Layer 2 of a small transformer language model trained on English Wikipedia (11 layers, counted from 0, width 128).
Take only the direct path to the model's output, skipping the later layers: a vector added to the residual stream pushes a token's score in proportion to its dot product with that token's output vector.

Output vectors of the tokens that the questions are about. A number n stands for (n - 500) times 0.002.
"]": 412 661 620 380 608 617 367 508 463 672 887 401 640 646 398 411 295 529 561 148 369 307 561 497 519 494 798 670 455 282 391 455 345 521 517 562 707 632 488 353 585 315 448 707 497 771 544 818 501 297 593 871 455 678 445 554 759 370 428 398 453 345 375 620 439 610 511 365 549 584 501 389 405 287 430 236 722 478 488 378 624 640 857 452 137 526 522 457 502 262 285 387 705 378 514 357 599 651 454 514 595 392 656 515 378 685 595 519 426 628 355 408 671 462 424 472 640 613 482 282 247 524 333 503 487 502 520 513
"ug": 650 658 314 596 274 598 389 386 495 241 561 525 589 482 342 425 514 583 451 418 520 458 675 427 511 505 546 454 497 231 508 392 401 391 332 504 578 620 363 500 531 511 452 425 585 472 552 377 551 374 714 695 296 766 528 333 483 556 115 474 617 638 771 272 633 367 325 585 387 564 438 540 452 523 587 515 619 627 703 469 565 339 749 599 665 811 483 372 593 295 575 324 593 518 455 433 479 483 667 564 616 239 491 477 376 534 475 516 372 534 639 359 358 650 724 408 315 563 528 676 639 527 451 577 691 353 524 501
"ot ": 359 512 625 574 552 422 599 366 344 484 483 505 509 352 437 509 554 510 459 388 169 561 539 639 523 719 674 247 354 264 590 377 635 478 505 623 765 489 353 474 581 390 456 470 780 488 607 572 707 349 584 615 433 382 508 432 606 511 361 373 477 540 509 671 413 427 462 396 322 616 508 317 219 646 461 412 706 433 712 437 723 569 427 784 569 452 258 676 694 589 342 256 327 617 400 472 498 559 624 392 520 483 440 437 283 536 407 302 563 609 667 578 593 655 716 471 528 546 482 529 531 521 409 531 560 585 391 485
"b": 486 480 501 439 384 260 517 603 501 492 398 336 607 378 666 450 366 686 697 557 536 568 642 363 561 430 350 393 587 447 347 588 533 599 359 400 549 352 342 532 590 409 465 563 593 579 432 585 501 469 656 350 560 391 495 528 511 645 689 410 398 580 479 536 468 453 435 342 520 189 470 649 625 150 475 498 534 393 584 667 546 375 501 598 663 535 438 513 602 573 510 360 793 509 470 441 638 527 501 482 445 543 347 495 456 452 643 562 696 429 542 544 603 385 586 472 338 387 526 488 620 634 602 505 527 488 604 357
"m ": 522 480 609 576 348 541 411 816 404 618 482 620 315 450 396 739 553 493 681 640 330 593 470 477 528 538 415 531 438 536 165 469 641 332 491 464 487 658 284 400 576 593 799 473 516 591 709 484 465 486 542 691 445 630 526 449 482 369 497 354 207 448 318 697 392 641 449 279 695 420 539 575 351 505 554 466 388 493 619 574 518 513 198 484 646 348 407 445 748 454 426 463 504 636 385 401 493 518 712 508 556 534 245 568 373 516 508 617 426 724 592 470 579 602 337 231 687 548 592 677 448 489 357 495 330 587 446 426
"af": 374 597 501 474 342 201 419 808 369 368 517 476 476 466 463 475 545 433 518 411 528 490 257 532 459 467 517 462 691 374 542 369 376 599 466 534 610 431 346 488 489 588 396 482 466 383 687 601 613 656 619 323 697 640 518 390 486 554 237 544 729 356 480 307 418 572 416 439 507 269 547 462 468 493 540 518 651 622 417 533 625 416 539 445 326 585 710 725 478 388 560 549 440 465 431 552 403 776 581 544 498 335 377 671 565 687 466 525 725 589 531 604 427 496 513 531 407 569 441 472 486 343 635 517 720 401 539 510
"\n\n": 624 595 646 516 711 504 529 425 453 711 380 394 530 572 486 522 498 669 626 406 458 369 489 582 662 514 423 230 604 391 297 452 565 545 628 570 330 556 608 474 763 459 371 142 510 588 695 593 526 584 507 504 489 693 509 549 400 493 493 605 455 596 468 633 602 667 556 397 402 555 414 554 367 261 518 426 402 588 398 701 449 609 528 444 500 513 504 428 469 590 626 555 546 546 438 535 298 495 452 257 611 487 581 336 435 400 470 512 345 465 585 668 410 327 427 371 550 374 546 453 444 596 524 567 381 416 475 483
"aw": 445 586 380 356 342 443 721 477 345 520 360 610 585 322 460 307 448 457 672 503 508 611 659 488 416 539 576 260 425 320 588 386 427 555 576 492 547 327 637 412 376 373 439 464 488 534 613 588 734 670 529 526 509 490 487 251 605 517 354 632 680 482 540 427 345 684 496 476 245 586 447 262 496 460 365 484 617 614 526 472 517 298 534 646 447 670 550 316 480 297 361 718 578 525 269 649 530 615 673 674 521 397 420 694 466 546 411 354 765 443 572 659 347 491 631 597 484 556 614 453 599 432 449 474 626 433 715 529
"ate ": 361 364 576 249 507 507 457 615 382 578 327 517 602 499 471 477 530 547 413 381 283 479 517 662 445 552 541 295 479 540 222 390 464 398 417 480 510 476 490 392 626 445 211 274 582 692 700 279 513 475 612 624 564 637 519 626 977 411 476 568 532 533 479 513 338 425 420 453 713 764 706 560 353 669 460 425 345 511 562 503 262 152 473 498 641 566 503 495 636 384 406 381 495 437 329 374 313 682 398 602 557 621 373 490 565 725 284 411 547 461 559 518 545 693 643 684 796 542 656 584 530 471 431 501 490 640 445 748
"ch ": 666 434 216 608 216 597 238 548 306 415 536 476 474 576 655 396 356 356 614 388 303 611 414 760 570 627 781 312 722 519 350 489 604 464 586 293 373 534 596 553 562 623 394 399 352 691 439 611 468 532 516 617 464 460 471 652 402 540 405 459 572 425 378 491 292 365 660 649 320 467 507 580 346 489 688 453 586 338 536 664 407 523 347 682 600 483 454 644 662 480 715 414 512 501 490 405 456 664 455 588 606 452 621 419 245 698 685 319 559 722 577 251 442 680 650 160 501 452 558 602 498 509 639 498 342 567 461 410
"ter": 582 416 255 740 407 538 352 603 702 336 678 672 434 395 723 370 658 589 521 341 429 409 636 565 607 619 454 591 694 606 417 492 554 550 535 591 397 321 525 294 281 508 366 591 324 453 472 396 583 596 604 553 281 409 444 622 437 575 580 614 267 451 485 510 369 673 465 366 391 588 448 579 496 431 812 420 617 225 540 534 601 479 489 395 484 511 486 486 534 552 250 733 680 367 482 493 545 535 458 305 477 467 564 354 539 707 550 492 728 584 365 489 277 859 368 474 349 444 402 424 456 828 458 530 363 601 480 556
"ud": 539 574 606 584 320 518 471 488 625 512 437 708 436 496 567 425 640 248 550 404 309 569 460 355 517 496 580 452 356 517 689 421 481 536 650 498 552 564 375 366 770 672 410 304 665 545 532 550 620 477 634 665 462 620 539 409 542 388 274 516 490 378 530 415 458 468 476 515 516 445 273 558 369 521 611 296 592 602 509 560 529 324 536 407 239 686 509 419 368 342 620 394 562 521 526 461 551 470 442 617 579 320 171 637 689 529 729 275 604 540 589 335 463 660 553 635 465 460 590 359 574 242 663 562 748 459 388 587
"Y": 473 366 521 277 574 462 604 258 544 541 544 666 500 408 258 613 664 334 603 516 541 355 584 416 521 572 500 686 561 172 333 561 430 479 713 490 570 437 609 361 483 535 428 547 597 734 455 463 458 522 678 550 611 525 443 396 408 505 406 550 548 439 341 543 399 590 533 517 359 685 497 455 561 554 371 483 625 376 373 292 449 554 403 525 610 576 506 290 551 423 670 596 488 584 407 647 453 468 550 391 455 532 483 523 542 559 437 318 428 660 442 435 627 641 489 637 536 717 722 363 405 353 561 525 383 484 585 564
"est": 391 372 635 689 238 543 665 488 485 345 236 589 572 521 656 379 498 626 433 389 551 479 365 510 649 505 375 732 497 526 250 357 525 365 438 604 704 502 440 605 640 486 691 620 525 369 737 240 408 655 486 518 492 333 472 691 430 312 410 415 611 420 482 554 354 719 548 273 539 661 493 505 487 148 495 352 420 435 694 585 390 662 421 568 566 421 591 580 543 718 379 553 502 410 557 269 436 512 761 468 524 414 502 590 509 731 473 640 661 437 377 506 275 571 613 618 414 533 176 550 505 431 523 538 635 529 472 512
"si": 601 389 435 544 704 487 379 583 590 655 545 223 351 572 620 396 619 758 613 447 552 545 548 635 603 527 476 437 574 658 601 515 434 552 491 394 372 483 215 493 474 562 600 674 419 503 350 397 407 545 591 369 647 555 483 413 313 550 622 432 471 542 497 601 411 381 594 462 432 538 581 501 250 399 613 514 458 485 557 447 445 292 420 400 178 517 523 416 515 634 537 515 595 491 321 392 714 485 514 309 495 296 503 726 402 351 311 555 595 449 714 319 500 618 415 625 513 608 552 482 442 586 430 554 709 696 670 414

Output weights of attention head 3. The head adds the sum of these rows, row i times number i of z. A number n stands for (n - 500) times 0.00063.
o0: 459 508 599 505 387 406 497 444 472 399 516 433 324 468 471 446 504 585 739 336 581 416 440 460 512 565 424 617 525 611 457 390 499 481 528 551 531 684 532 350 564 635 558 356 378 433 458 518 655 568 541 677 427 538 566 475 457 501 495 679 579 341 545 557 540 568 497 562 532 501 412 433 351 510 665 476 599 417 435 492 532 461 401 550 571 290 535 546 487 330 370 443 547 562 618 507 552 475 479 374 535 487 527 526 389 375 468 570 545 685 557 608 624 422 514 480 527 540 420 558 612 417 543 410 468 433 485 485
o1: 356 456 552 497 427 513 592 537 362 540 730 450 608 431 567 622 333 529 553 343 381 403 602 597 471 455 525 333 428 611 470 592 432 406 266 393 271 546 507 582 454 490 633 585 384 513 472 350 328 440 355 482 479 565 501 538 555 668 642 580 572 426 802 586 500 619 517 501 653 469 445 622 416 553 450 514 632 567 510 494 559 506 544 542 356 552 635 436 554 527 465 360 522 531 434 457 424 487 516 522 529 457 407 366 455 539 419 410 319 427 416 716 412 695 482 453 434 390 487 610 522 567 331 608 330 645 610 753
o2: 277 624 439 612 598 528 656 434 547 534 469 480 430 588 348 692 526 540 377 425 555 402 498 632 549 628 451 512 384 663 477 480 507 549 469 462 537 522 417 663 454 385 487 459 554 516 516 456 519 468 536 437 504 483 385 360 504 467 402 510 458 382 570 442 541 494 618 335 632 519 521 607 401 641 428 433 425 523 528 455 457 414 458 492 530 624 468 447 657 600 540 604 575 436 469 443 571 347 554 326 542 566 542 415 561 558 574 606 492 492 500 410 320 547 507 515 396 429 458 522 288 542 371 559 491 690 577 649
o3: 456 483 485 407 502 429 474 578 278 404 608 257 625 310 378 272 419 545 384 541 513 597 492 535 520 440 582 449 580 586 627 589 529 565 512 511 367 276 390 511 414 497 488 410 560 386 483 383 564 790 538 523 528 493 666 454 594 377 417 546 626 561 550 539 524 674 459 396 547 503 521 386 507 427 485 604 613 474 567 548 476 460 409 486 522 430 508 510 569 373 583 544 587 510 464 592 418 487 493 527 425 447 606 363 544 608 488 694 641 463 475 333 612 509 567 373 533 396 280 606 385 693 528 545 571 424 693 482
o4: 507 541 521 454 577 549 528 421 375 500 636 624 467 476 635 480 652 586 650 522 641 618 566 431 556 322 608 738 414 630 459 634 395 592 413 641 593 447 430 487 505 701 578 503 428 517 504 380 291 477 492 596 567 568 546 441 368 401 411 513 354 578 536 497 423 562 411 528 395 419 588 455 297 429 503 423 552 532 625 537 704 658 292 741 448 449 593 499 575 482 344 459 471 486 481 464 287 445 474 260 332 409 539 477 489 486 477 395 507 421 472 350 386 503 596 654 679 578 415 507 643 520 424 489 559 402 426 406
o5: 471 479 359 516 547 662 521 590 354 401 357 554 326 653 477 433 532 566 398 693 679 411 504 434 389 360 435 474 368 508 615 489 375 606 608 377 511 536 612 350 543 670 499 439 518 296 530 481 367 495 499 251 562 432 558 473 515 512 403 462 602 628 495 604 470 547 412 540 454 455 551 364 493 464 365 439 540 723 452 481 448 461 631 384 530 448 575 493 536 446 548 408 506 532 495 460 649 486 580 396 470 580 642 587 444 525 542 596 528 422 580 490 504 312 543 476 672 440 584 612 561 781 631 399 582 448 473 502
o6: 674 472 602 438 596 523 584 505 472 501 671 559 486 441 572 391 372 477 430 433 453 619 307 598 389 599 493 535 603 447 555 611 651 521 480 482 602 386 450 593 424 547 465 548 360 464 679 676 489 564 276 524 473 352 518 461 614 370 577 544 334 434 355 516 412 611 564 550 393 555 637 546 544 481 540 479 462 639 438 528 537 528 436 458 352 411 569 416 467 533 618 720 573 489 635 541 208 640 488 509 246 423 451 305 495 543 452 343 579 412 602 641 504 627 509 377 348 428 973 515 416 405 498 531 507 449 507 444
o7: 580 509 465 522 588 343 501 445 563 594 512 503 460 548 546 588 484 524 581 511 528 514 501 580 504 274 352 401 380 432 331 320 492 398 538 611 596 545 533 648 469 360 678 448 486 575 598 486 453 616 658 492 469 583 616 593 438 575 517 585 528 599 681 311 413 437 505 447 552 531 520 572 499 640 546 366 308 624 581 426 444 640 509 464 591 496 637 581 458 519 526 435 327 433 351 592 491 493 357 513 695 653 536 255 465 526 440 480 420 573 448 526 421 479 470 422 509 470 398 530 436 331 508 521 568 534 506 342
o8: 424 475 540 430 366 709 603 609 482 673 630 564 387 409 680 476 531 463 538 347 423 445 621 372 539 554 676 487 611 406 486 476 497 577 397 482 387 486 422 331 393 508 506 531 459 381 571 398 526 446 388 411 370 540 388 424 571 484 394 444 658 601 567 611 426 543 607 538 495 410 518 471 530 384 450 504 604 446 520 522 518 314 538 553 644 620 588 690 482 559 577 391 595 470 406 600 517 579 482 227 305 452 595 475 402 478 481 631 493 536 630 348 592 563 437 502 368 564 504 562 457 625 469 466 710 569 527 340
o9: 360 394 593 664 519 397 532 577 522 444 613 618 462 520 457 489 632 376 523 509 538 320 645 457 514 399 459 528 498 441 520 525 528 536 483 429 476 475 335 514 573 353 627 631 441 482 597 481 581 453 435 457 531 290 558 455 426 589 597 504 653 488 646 424 430 478 463 482 515 696 351 505 455 744 549 537 613 549 610 521 569 431 558 581 471 478 423 627 433 584 448 406 459 379 542 525 404 495 460 180 556 472 528 182 516 662 498 685 541 521 473 415 470 540 402 480 459 395 559 546 613 624 518 522 474 532 476 418
o10: 381 549 533 368 522 367 511 549 536 488 465 496 456 313 454 685 539 469 499 467 480 468 568 468 360 617 425 393 493 589 399 510 410 502 523 501 588 461 523 547 436 547 660 621 493 459 459 495 598 589 437 576 369 569 541 576 487 754 451 588 433 619 553 484 528 420 635 579 433 499 715 393 228 621 557 434 401 559 593 481 541 373 536 458 420 315 531 711 540 512 396 533 515 436 586 655 672 569 589 443 478 584 399 426 431 463 573 460 627 402 500 418 475 431 452 537 441 515 313 429 747 506 541 477 625 468 421 368
o11: 455 582 448 548 394 657 453 388 557 625 507 435 412 603 612 525 419 596 362 416 593 508 375 652 427 509 512 526 524 440 447 342 411 373 534 427 509 539 412 487 552 561 389 533 663 436 427 447 503 498 436 496 389 382 413 487 559 513 325 544 565 353 588 539 629 559 647 543 520 353 541 513 424 563 323 445 448 549 615 442 493 532 317 493 410 546 486 543 661 734 514 457 381 439 421 449 458 461 529 615 344 658 455 432 456 447 482 582 592 568 620 517 498 592 592 408 543 593 567 578 635 589 590 504 371 704 416 545
o12: 615 473 423 602 471 331 475 478 537 559 441 508 408 477 580 523 530 609 253 553 611 486 368 433 402 572 414 446 581 369 415 383 536 347 458 528 601 507 502 487 452 425 565 577 479 514 487 556 583 625 426 447 382 582 455 352 564 576 475 444 519 515 571 525 389 539 501 562 445 557 522 601 575 556 428 500 470 571 518 512 494 424 480 390 603 439 514 489 613 653 573 408 535 551 496 461 451 568 342 636 616 400 531 609 518 491 600 482 567 422 467 582 567 515 522 611 408 390 455 524 642 507 502 357 549 410 428 446
o13: 570 576 361 413 499 527 492 459 382 586 549 522 440 462 626 586 455 500 379 481 476 647 639 473 524 390 659 523 421 459 617 529 325 365 560 447 437 597 675 443 464 555 352 380 589 678 600 561 467 373 528 420 612 584 562 571 451 468 434 541 518 528 413 482 539 322 490 446 357 299 512 478 470 486 549 694 397 398 484 514 559 506 485 487 479 465 565 497 612 491 346 512 558 488 605 496 590 509 635 553 602 567 456 438 585 579 466 426 560 592 444 446 490 449 371 440 324 483 426 583 570 491 503 437 608 505 376 493
o14: 495 457 442 319 569 439 499 582 405 576 608 581 648 433 459 538 283 404 701 553 412 464 409 573 510 414 444 476 248 656 603 571 534 473 462 511 490 579 502 422 622 652 421 234 467 599 551 642 538 482 638 555 559 504 473 553 575 253 614 528 458 413 539 481 493 488 535 551 514 601 489 533 485 547 519 483 450 516 415 646 542 680 520 573 487 405 473 362 510 440 493 533 465 497 621 402 527 564 427 477 559 309 356 598 619 424 561 555 482 710 462 483 492 399 343 548 477 416 616 496 336 388 568 549 526 468 417 570
o15: 499 652 463 452 438 617 576 433 540 416 449 496 465 617 559 534 613 678 446 368 655 372 504 460 384 594 408 404 637 568 384 383 530 611 580 369 455 668 504 472 474 591 322 455 484 336 615 507 485 333 395 412 656 634 236 384 497 374 504 475 618 656 373 558 676 585 516 315 605 366 392 515 570 586 609 667 514 561 364 372 587 657 386 593 482 480 551 575 570 477 389 352 585 569 632 434 374 544 443 368 540 521 667 225 527 478 407 555 386 595 347 574 562 255 538 386 694 666 527 470 536 564 614 420 480 473 612 623
o16: 535 500 516 381 569 550 519 568 535 480 582 561 483 341 515 362 502 601 500 418 519 554 558 767 503 546 546 581 490 512 347 548 534 718 543 454 448 432 509 497 675 430 386 355 448 517 549 515 589 469 484 311 587 540 403 568 522 496 293 566 511 573 514 483 362 427 367 598 572 387 672 450 377 631 442 526 474 403 438 395 627 548 558 578 463 560 574 407 571 377 587 356 355 430 441 351 551 399 398 310 665 526 606 657 472 527 361 450 401 447 565 402 449 408 463 653 550 558 741 627 420 488 492 559 554 715 374 395
o17: 402 582 415 501 550 425 661 584 405 390 655 458 603 592 568 560 501 623 588 658 628 542 488 457 434 374 343 500 539 565 400 465 483 430 573 339 517 424 545 469 385 564 290 524 480 502 497 403 490 641 311 707 557 429 439 403 495 534 447 459 446 394 559 513 569 443 693 620 415 313 534 606 689 525 460 536 578 484 701 388 644 551 437 587 419 481 448 407 498 520 535 659 539 498 463 290 529 326 674 427 578 390 534 430 496 489 541 327 554 375 661 590 492 463 562 340 480 587 431 570 573 521 363 557 526 508 490 611
o18: 329 439 496 407 510 489 420 520 522 559 546 521 553 584 489 590 416 541 592 456 515 375 530 421 396 547 467 578 365 578 519 464 427 621 401 583 482 413 535 611 418 563 407 525 423 516 459 490 465 616 563 464 344 460 472 428 411 556 629 387 468 565 708 546 470 432 507 362 635 522 448 361 637 623 343 508 605 661 616 466 476 426 603 532 589 438 437 427 496 464 499 427 530 471 555 524 710 468 451 395 519 397 475 414 550 527 448 575 662 637 657 590 499 336 337 724 523 496 459 650 515 593 412 567 352 332 443 393
o19: 525 617 560 565 480 395 478 575 495 470 473 461 648 412 447 584 521 590 574 457 621 268 460 352 419 496 533 590 544 445 497 597 570 588 520 518 415 497 688 444 558 392 535 460 607 493 635 379 465 343 480 425 484 437 529 404 587 462 550 559 550 427 531 559 502 359 650 536 529 665 485 439 509 504 626 438 380 375 617 418 529 453 371 370 574 541 455 635 496 364 461 581 548 405 452 579 514 518 295 556 596 395 633 405 585 650 507 594 313 549 476 520 403 390 417 611 556 604 547 374 298 318 316 557 479 627 641 578
o20: 430 455 506 635 351 511 449 498 401 502 521 456 460 483 442 511 388 577 437 459 550 522 564 451 240 569 533 570 424 609 403 628 329 483 353 534 396 381 382 544 541 638 624 461 474 438 612 518 364 636 551 491 419 563 591 445 614 304 550 570 456 432 422 580 396 420 438 549 446 519 429 306 569 462 452 674 576 564 549 533 574 581 534 540 530 426 361 545 596 464 649 419 594 537 521 485 590 474 583 483 564 477 457 539 806 605 419 584 697 485 560 473 517 428 420 463 354 499 452 718 618 583 484 509 417 288 469 513
o21: 606 600 613 550 632 341 462 700 375 350 332 387 453 551 574 378 475 452 593 596 378 614 462 385 594 632 480 399 492 370 565 476 512 629 418 611 635 507 592 433 539 398 616 569 546 428 573 329 375 316 538 407 557 613 614 465 255 552 470 538 671 481 369 474 581 446 535 476 343 554 645 588 430 458 548 474 762 570 414 609 328 586 518 319 633 479 397 599 476 467 566 606 642 382 370 717 446 506 445 422 459 536 388 495 441 629 478 384 498 555 515 458 391 442 551 399 493 436 517 524 491 513 446 443 635 506 500 579
o22: 568 627 479 555 601 593 595 352 409 526 442 680 533 436 615 482 539 546 425 533 509 549 497 360 433 440 671 449 616 378 533 617 548 510 592 467 465 486 524 502 677 581 659 519 433 515 470 529 353 447 307 493 443 418 280 467 521 541 453 522 448 511 395 479 514 662 633 502 591 593 513 629 476 500 390 529 467 610 474 398 762 502 442 451 415 631 401 624 454 486 455 575 515 372 593 330 260 469 613 452 544 419 565 729 664 375 679 530 329 457 459 514 421 471 480 465 610 431 302 291 455 459 577 343 366 548 546 535
o23: 527 437 636 527 582 569 496 618 413 437 568 579 610 340 425 426 595 456 520 429 577 473 310 440 431 595 324 688 478 315 304 514 614 457 678 455 436 563 379 577 616 442 453 507 572 495 472 594 436 539 550 755 438 503 579 457 559 452 536 461 468 385 565 554 412 465 560 492 311 366 286 636 552 505 540 374 534 190 599 439 496 620 589 589 591 422 646 497 637 570 614 504 389 426 585 361 572 260 550 445 490 567 574 629 725 495 476 533 525 442 516 344 597 451 460 547 560 537 634 501 560 455 423 478 433 524 468 428
o24: 609 537 436 524 509 532 483 459 435 459 637 508 609 521 541 557 543 538 465 570 522 558 551 465 518 513 501 456 317 578 707 441 569 364 506 379 532 510 549 552 419 454 541 654 689 506 497 453 324 537 407 439 635 363 463 589 533 597 508 406 438 544 650 465 554 475 492 518 515 404 568 352 443 487 456 509 550 410 467 490 480 323 646 367 512 478 546 480 529 294 305 641 509 566 592 439 537 451 599 544 365 480 535 347 304 613 384 537 453 572 321 412 502 520 668 707 425 446 455 528 459 524 626 530 626 536 483 593
o25: 415 459 624 535 399 529 529 487 545 453 472 484 364 544 459 490 395 440 479 502 542 396 612 498 582 483 363 355 573 369 531 517 395 475 337 392 551 565 462 535 488 411 478 484 336 355 415 478 601 437 349 377 502 430 565 395 499 630 554 422 598 619 462 497 451 478 412 445 492 657 466 298 752 613 499 579 619 637 519 473 484 522 488 450 378 641 443 482 540 592 609 462 633 542 637 443 452 595 600 460 467 532 541 352 636 616 433 489 470 668 415 756 473 635 572 408 342 559 614 614 593 446 490 515 275 498 594 572
o26: 487 526 384 578 434 576 565 476 624 441 659 599 640 420 489 494 463 669 473 392 524 587 494 446 514 461 540 394 561 484 533 469 659 431 487 485 576 433 432 455 643 568 674 601 581 417 543 565 608 429 350 443 502 399 455 482 606 456 684 506 582 494 547 553 571 448 621 660 458 330 572 554 332 477 379 326 364 640 411 424 337 471 390 559 337 587 578 497 525 323 647 640 547 489 599 551 534 559 404 344 446 538 407 556 525 574 486 426 561 443 384 484 432 403 474 519 464 527 527 371 576 484 625 623 591 375 532 441
o27: 642 419 593 371 478 542 632 379 483 393 605 524 529 454 555 473 431 585 523 499 450 614 505 594 536 364 488 531 393 528 432 493 535 296 477 226 510 361 425 559 639 484 240 432 361 386 383 588 430 336 611 580 478 403 454 590 602 671 625 419 492 534 548 446 528 593 580 473 726 489 540 487 528 716 538 498 510 495 432 414 321 531 471 331 637 559 705 418 423 412 575 573 637 398 467 507 556 549 579 468 524 545 532 545 355 479 605 527 445 578 339 437 518 439 560 450 588 425 535 615 559 583 591 360 443 648 525 381
o28: 445 490 483 515 554 548 444 444 423 496 510 577 571 769 513 504 389 402 429 348 505 336 541 502 501 442 452 364 515 611 605 486 611 424 683 526 380 497 436 424 419 640 430 483 463 532 610 402 650 520 552 526 456 487 478 577 529 443 398 585 454 481 317 479 542 738 318 503 695 359 392 494 583 481 523 374 387 616 512 371 233 600 406 621 510 481 529 490 520 363 445 617 617 607 567 512 644 539 448 403 543 559 536 632 501 377 535 440 473 605 508 793 516 580 658 272 363 514 487 390 570 680 252 447 508 600 530 492
o29: 404 369 659 565 533 461 709 615 386 644 527 496 291 328 368 378 447 514 474 485 524 526 535 535 543 402 472 693 532 411 327 511 514 490 500 385 570 375 730 546 485 495 528 355 360 638 445 541 394 516 659 605 521 609 332 395 456 459 353 571 447 617 419 541 512 638 556 439 315 661 547 516 457 589 556 594 474 422 398 540 588 509 429 525 573 356 599 474 444 337 564 363 507 382 402 604 555 606 725 583 486 647 528 288 566 580 400 624 614 508 646 407 700 565 666 378 344 498 429 444 447 585 416 453 581 446 608 485
o30: 408 576 515 512 350 557 520 453 501 502 497 442 574 364 543 420 482 372 612 442 490 582 626 647 531 441 528 509 627 610 505 441 430 482 506 514 418 403 329 619 568 520 605 647 423 446 532 551 412 603 497 466 562 629 462 501 590 424 603 445 431 520 526 645 340 589 468 541 417 586 537 408 620 233 549 465 479 491 515 502 657 520 682 625 479 673 576 604 487 387 500 370 397 542 424 343 355 613 667 456 519 552 526 500 652 688 572 541 431 374 354 502 374 372 509 522 520 623 362 414 464 505 421 503 569 367 395 403
o31: 545 438 399 436 471 505 351 465 444 413 362 369 483 471 401 416 488 390 593 536 326 353 514 762 504 558 523 430 517 559 439 313 447 619 467 561 533 710 461 540 610 589 477 499 518 549 408 520 570 466 469 441 579 449 431 661 431 413 519 616 522 494 580 603 519 498 551 540 512 431 530 375 539 462 582 489 526 595 441 611 373 320 638 554 459 427 436 525 464 456 583 416 528 536 377 430 330 548 617 699 654 499 379 677 475 475 365 512 385 643 493 573 584 270 492 627 521 610 481 604 401 571 699 483 444 591 286 678

Each question shows a token from some text and the vector z that the head gathered there. A number n stands for (n - 500) times 0.0039.

"R": 410 386 394 534 562 531 291 597 614 419 416 578 751 346 343 376 361 535 396 437 650 322 552 345 472 403 610 163 478 583 588 591
Pushed down most: "]"

"8": 545 440 385 380 503 533 435 286 482 506 338 463 759 557 634 478 490 378 436 494 411 580 645 498 285 465 414 530 394 299 497 559
Pushed down most: "ter"

" ": 423 474 345 452 623 496 489 365 464 250 426 512 368 568 511 455 508 635 356 536 473 531 502 474 370 318 488 509 600 616 619 603
Which two tokens does it push up most, strongest first? "ch ", "]"

"c": 642 450 542 443 533 434 434 424 495 441 540 703 475 504 405 767 686 700 461 417 608 465 528 466 557 441 615 456 548 652 465 478
Pushed down most: "ud"

"e": 577 348 449 463 638 461 435 519 651 599 401 547 532 536 589 451 581 411 473 579 717 394 527 556 616 530 574 495 586 796 673 455
Pushed down most: "\n\n"

", ": 440 372 476 410 687 635 475 326 466 471 363 514 705 541 503 544 584 481 455 379 617 387 717 518 375 471 480 500 464 507 618 380
Which three tokens does it push up most, strongest first? "est", "ud", "Y"

"S": 386 628 417 710 494 481 515 427 617 423 503 363 438 411 334 486 279 380 597 533 643 528 538 218 508 618 609 250 474 756 661 523
Pushed down most: "ud"

"x": 278 451 460 425 437 414 572 442 427 414 495 531 394 495 605 267 562 515 514 392 441 428 518 276 527 392 413 706 529 628 542 651
Pushed up most: "ate "

"ud": 429 455 516 457 567 326 443 649 464 459 523 599 585 541 533 588 592 539 486 644 553 441 472 390 458 451 608 470 517 717 464 457
Which two tokens does it push up most, strongest first? "ate ", "Y"

"p": 489 483 493 560 724 390 544 545 629 515 641 560 432 376 525 446 657 465 566 500 625 368 532 344 439 376 580 479 444 627 499 595
Pushed up most: "si"

"a": 492 377 370 419 445 463 424 479 624 442 385 631 521 267 554 379 705 506 556 365 577 581 438 434 324 542 524 509 521 598 516 628
Pushed down most: "ter"

"\n": 405 551 447 580 597 272 440 442 535 549 302 478 719 450 527 615 533 585 532 527 655 428 522 570 400 477 470 187 351 585 389 683
Pushed down most: "aw"

"t ": 559 366 534 481 503 432 495 371 560 531 507 606 513 428 421 529 599 600 547 499 578 443 501 403 521 335 532 481 610 568 535 542
Pushed up most: "si"

"6": 608 415 390 470 494 490 489 231 608 513 325 297 692 603 483 504 476 482 415 578 378 511 585 656 293 453 390 474 436 262 412 443
Pushed up most: "ud"

"ec": 591 492 458 616 612 502 508 410 618 604 535 632 551 559 381 572 566 704 391 411 639 344 491 601 592 429 660 409 658 529 465 380
Pushed up most: "ter"

"the ": 422 271 587 493 512 296 426 457 603 587 437 461 569 363 272 314 412 465 582 575 651 287 594 516 569 327 474 259 673 750 466 305
Which two tokens does it push up most, strongest first? "ter", "est"

"o": 545 530 420 555 501 503 570 419 446 501 480 617 480 500 324 573 468 530 532 518 554 573 451 530 427 536 588 426 409 542 420 604
Pushed down most: "]"

"202": 551 472 455 536 706 584 422 450 590 430 508 496 691 646 369 518 631 518 414 398 696 554 730 440 402 483 539 314 522 612 697 324
Pushed down most: "ate "

"to ": 368 504 458 502 536 490 569 519 558 496 424 480 334 542 416 580 520 581 494 423 505 401 480 426 469 391 514 574 563 429 408 615
Pushed up most: "ch "

"ist": 648 497 522 411 551 340 486 556 393 509 582 610 525 532 597 541 563 549 557 655 544 476 480 666 524 430 533 510 480 559 487 605
Pushed down most: "aw"

"ro": 468 420 497 442 462 421 678 616 431 627 442 369 408 261 645 390 559 495 611 640 718 435 546 478 370 535 421 675 505 646 502 530
Pushed down most: "ug"

"al ": 633 411 432 506 682 443 548 463 527 388 632 588 474 477 552 530 568 576 565 529 637 501 554 454 502 376 508 459 562 690 501 534
Pushed up most: "m "

"ol": 542 503 476 494 775 370 496 604 682 518 726 595 431 386 551 431 659 497 566 512 535 423 539 324 454 285 584 486 418 624 496 641
Pushed up most: "si"

"od": 391 416 290 639 502 681 356 486 608 357 426 355 616 495 420 482 388 503 388 529 553 366 550 295 524 423 690 215 381 451 531 510
Pushed down most: "m "

"g": 436 455 532 479 615 487 530 612 556 465 512 652 489 521 443 635 411 540 554 476 569 348 682 418 274 516 521 517 637 582 477 570
Which three tokens does it push up most, strongest first? "\n\n", "m ", "est"

"an": 629 407 425 387 587 487 566 452 462 520 519 498 493 446 577 488 473 426 593 608 608 586 496 578 563 491 448 586 501 828 546 561
Which three tokens does it push up most, strongest first? "Y", "m ", "]"

"3 ": 476 321 518 577 826 636 459 272 683 474 480 444 625 632 338 689 570 654 468 344 638 455 838 425 459 456 627 372 562 560 621 196
Pushed up most: "est"

"ad": 572 395 501 636 483 600 366 290 543 358 464 627 534 499 496 563 525 607 578 397 599 341 653 485 469 389 493 520 701 589 467 446
Which three tokens does it push up most, strongest first? "aw", "m ", "b"

"ag": 452 578 514 441 494 374 425 618 412 447 550 565 437 540 571 570 521 555 570 646 456 404 437 299 381 484 562 538 545 582 455 551
Pushed up most: "ate "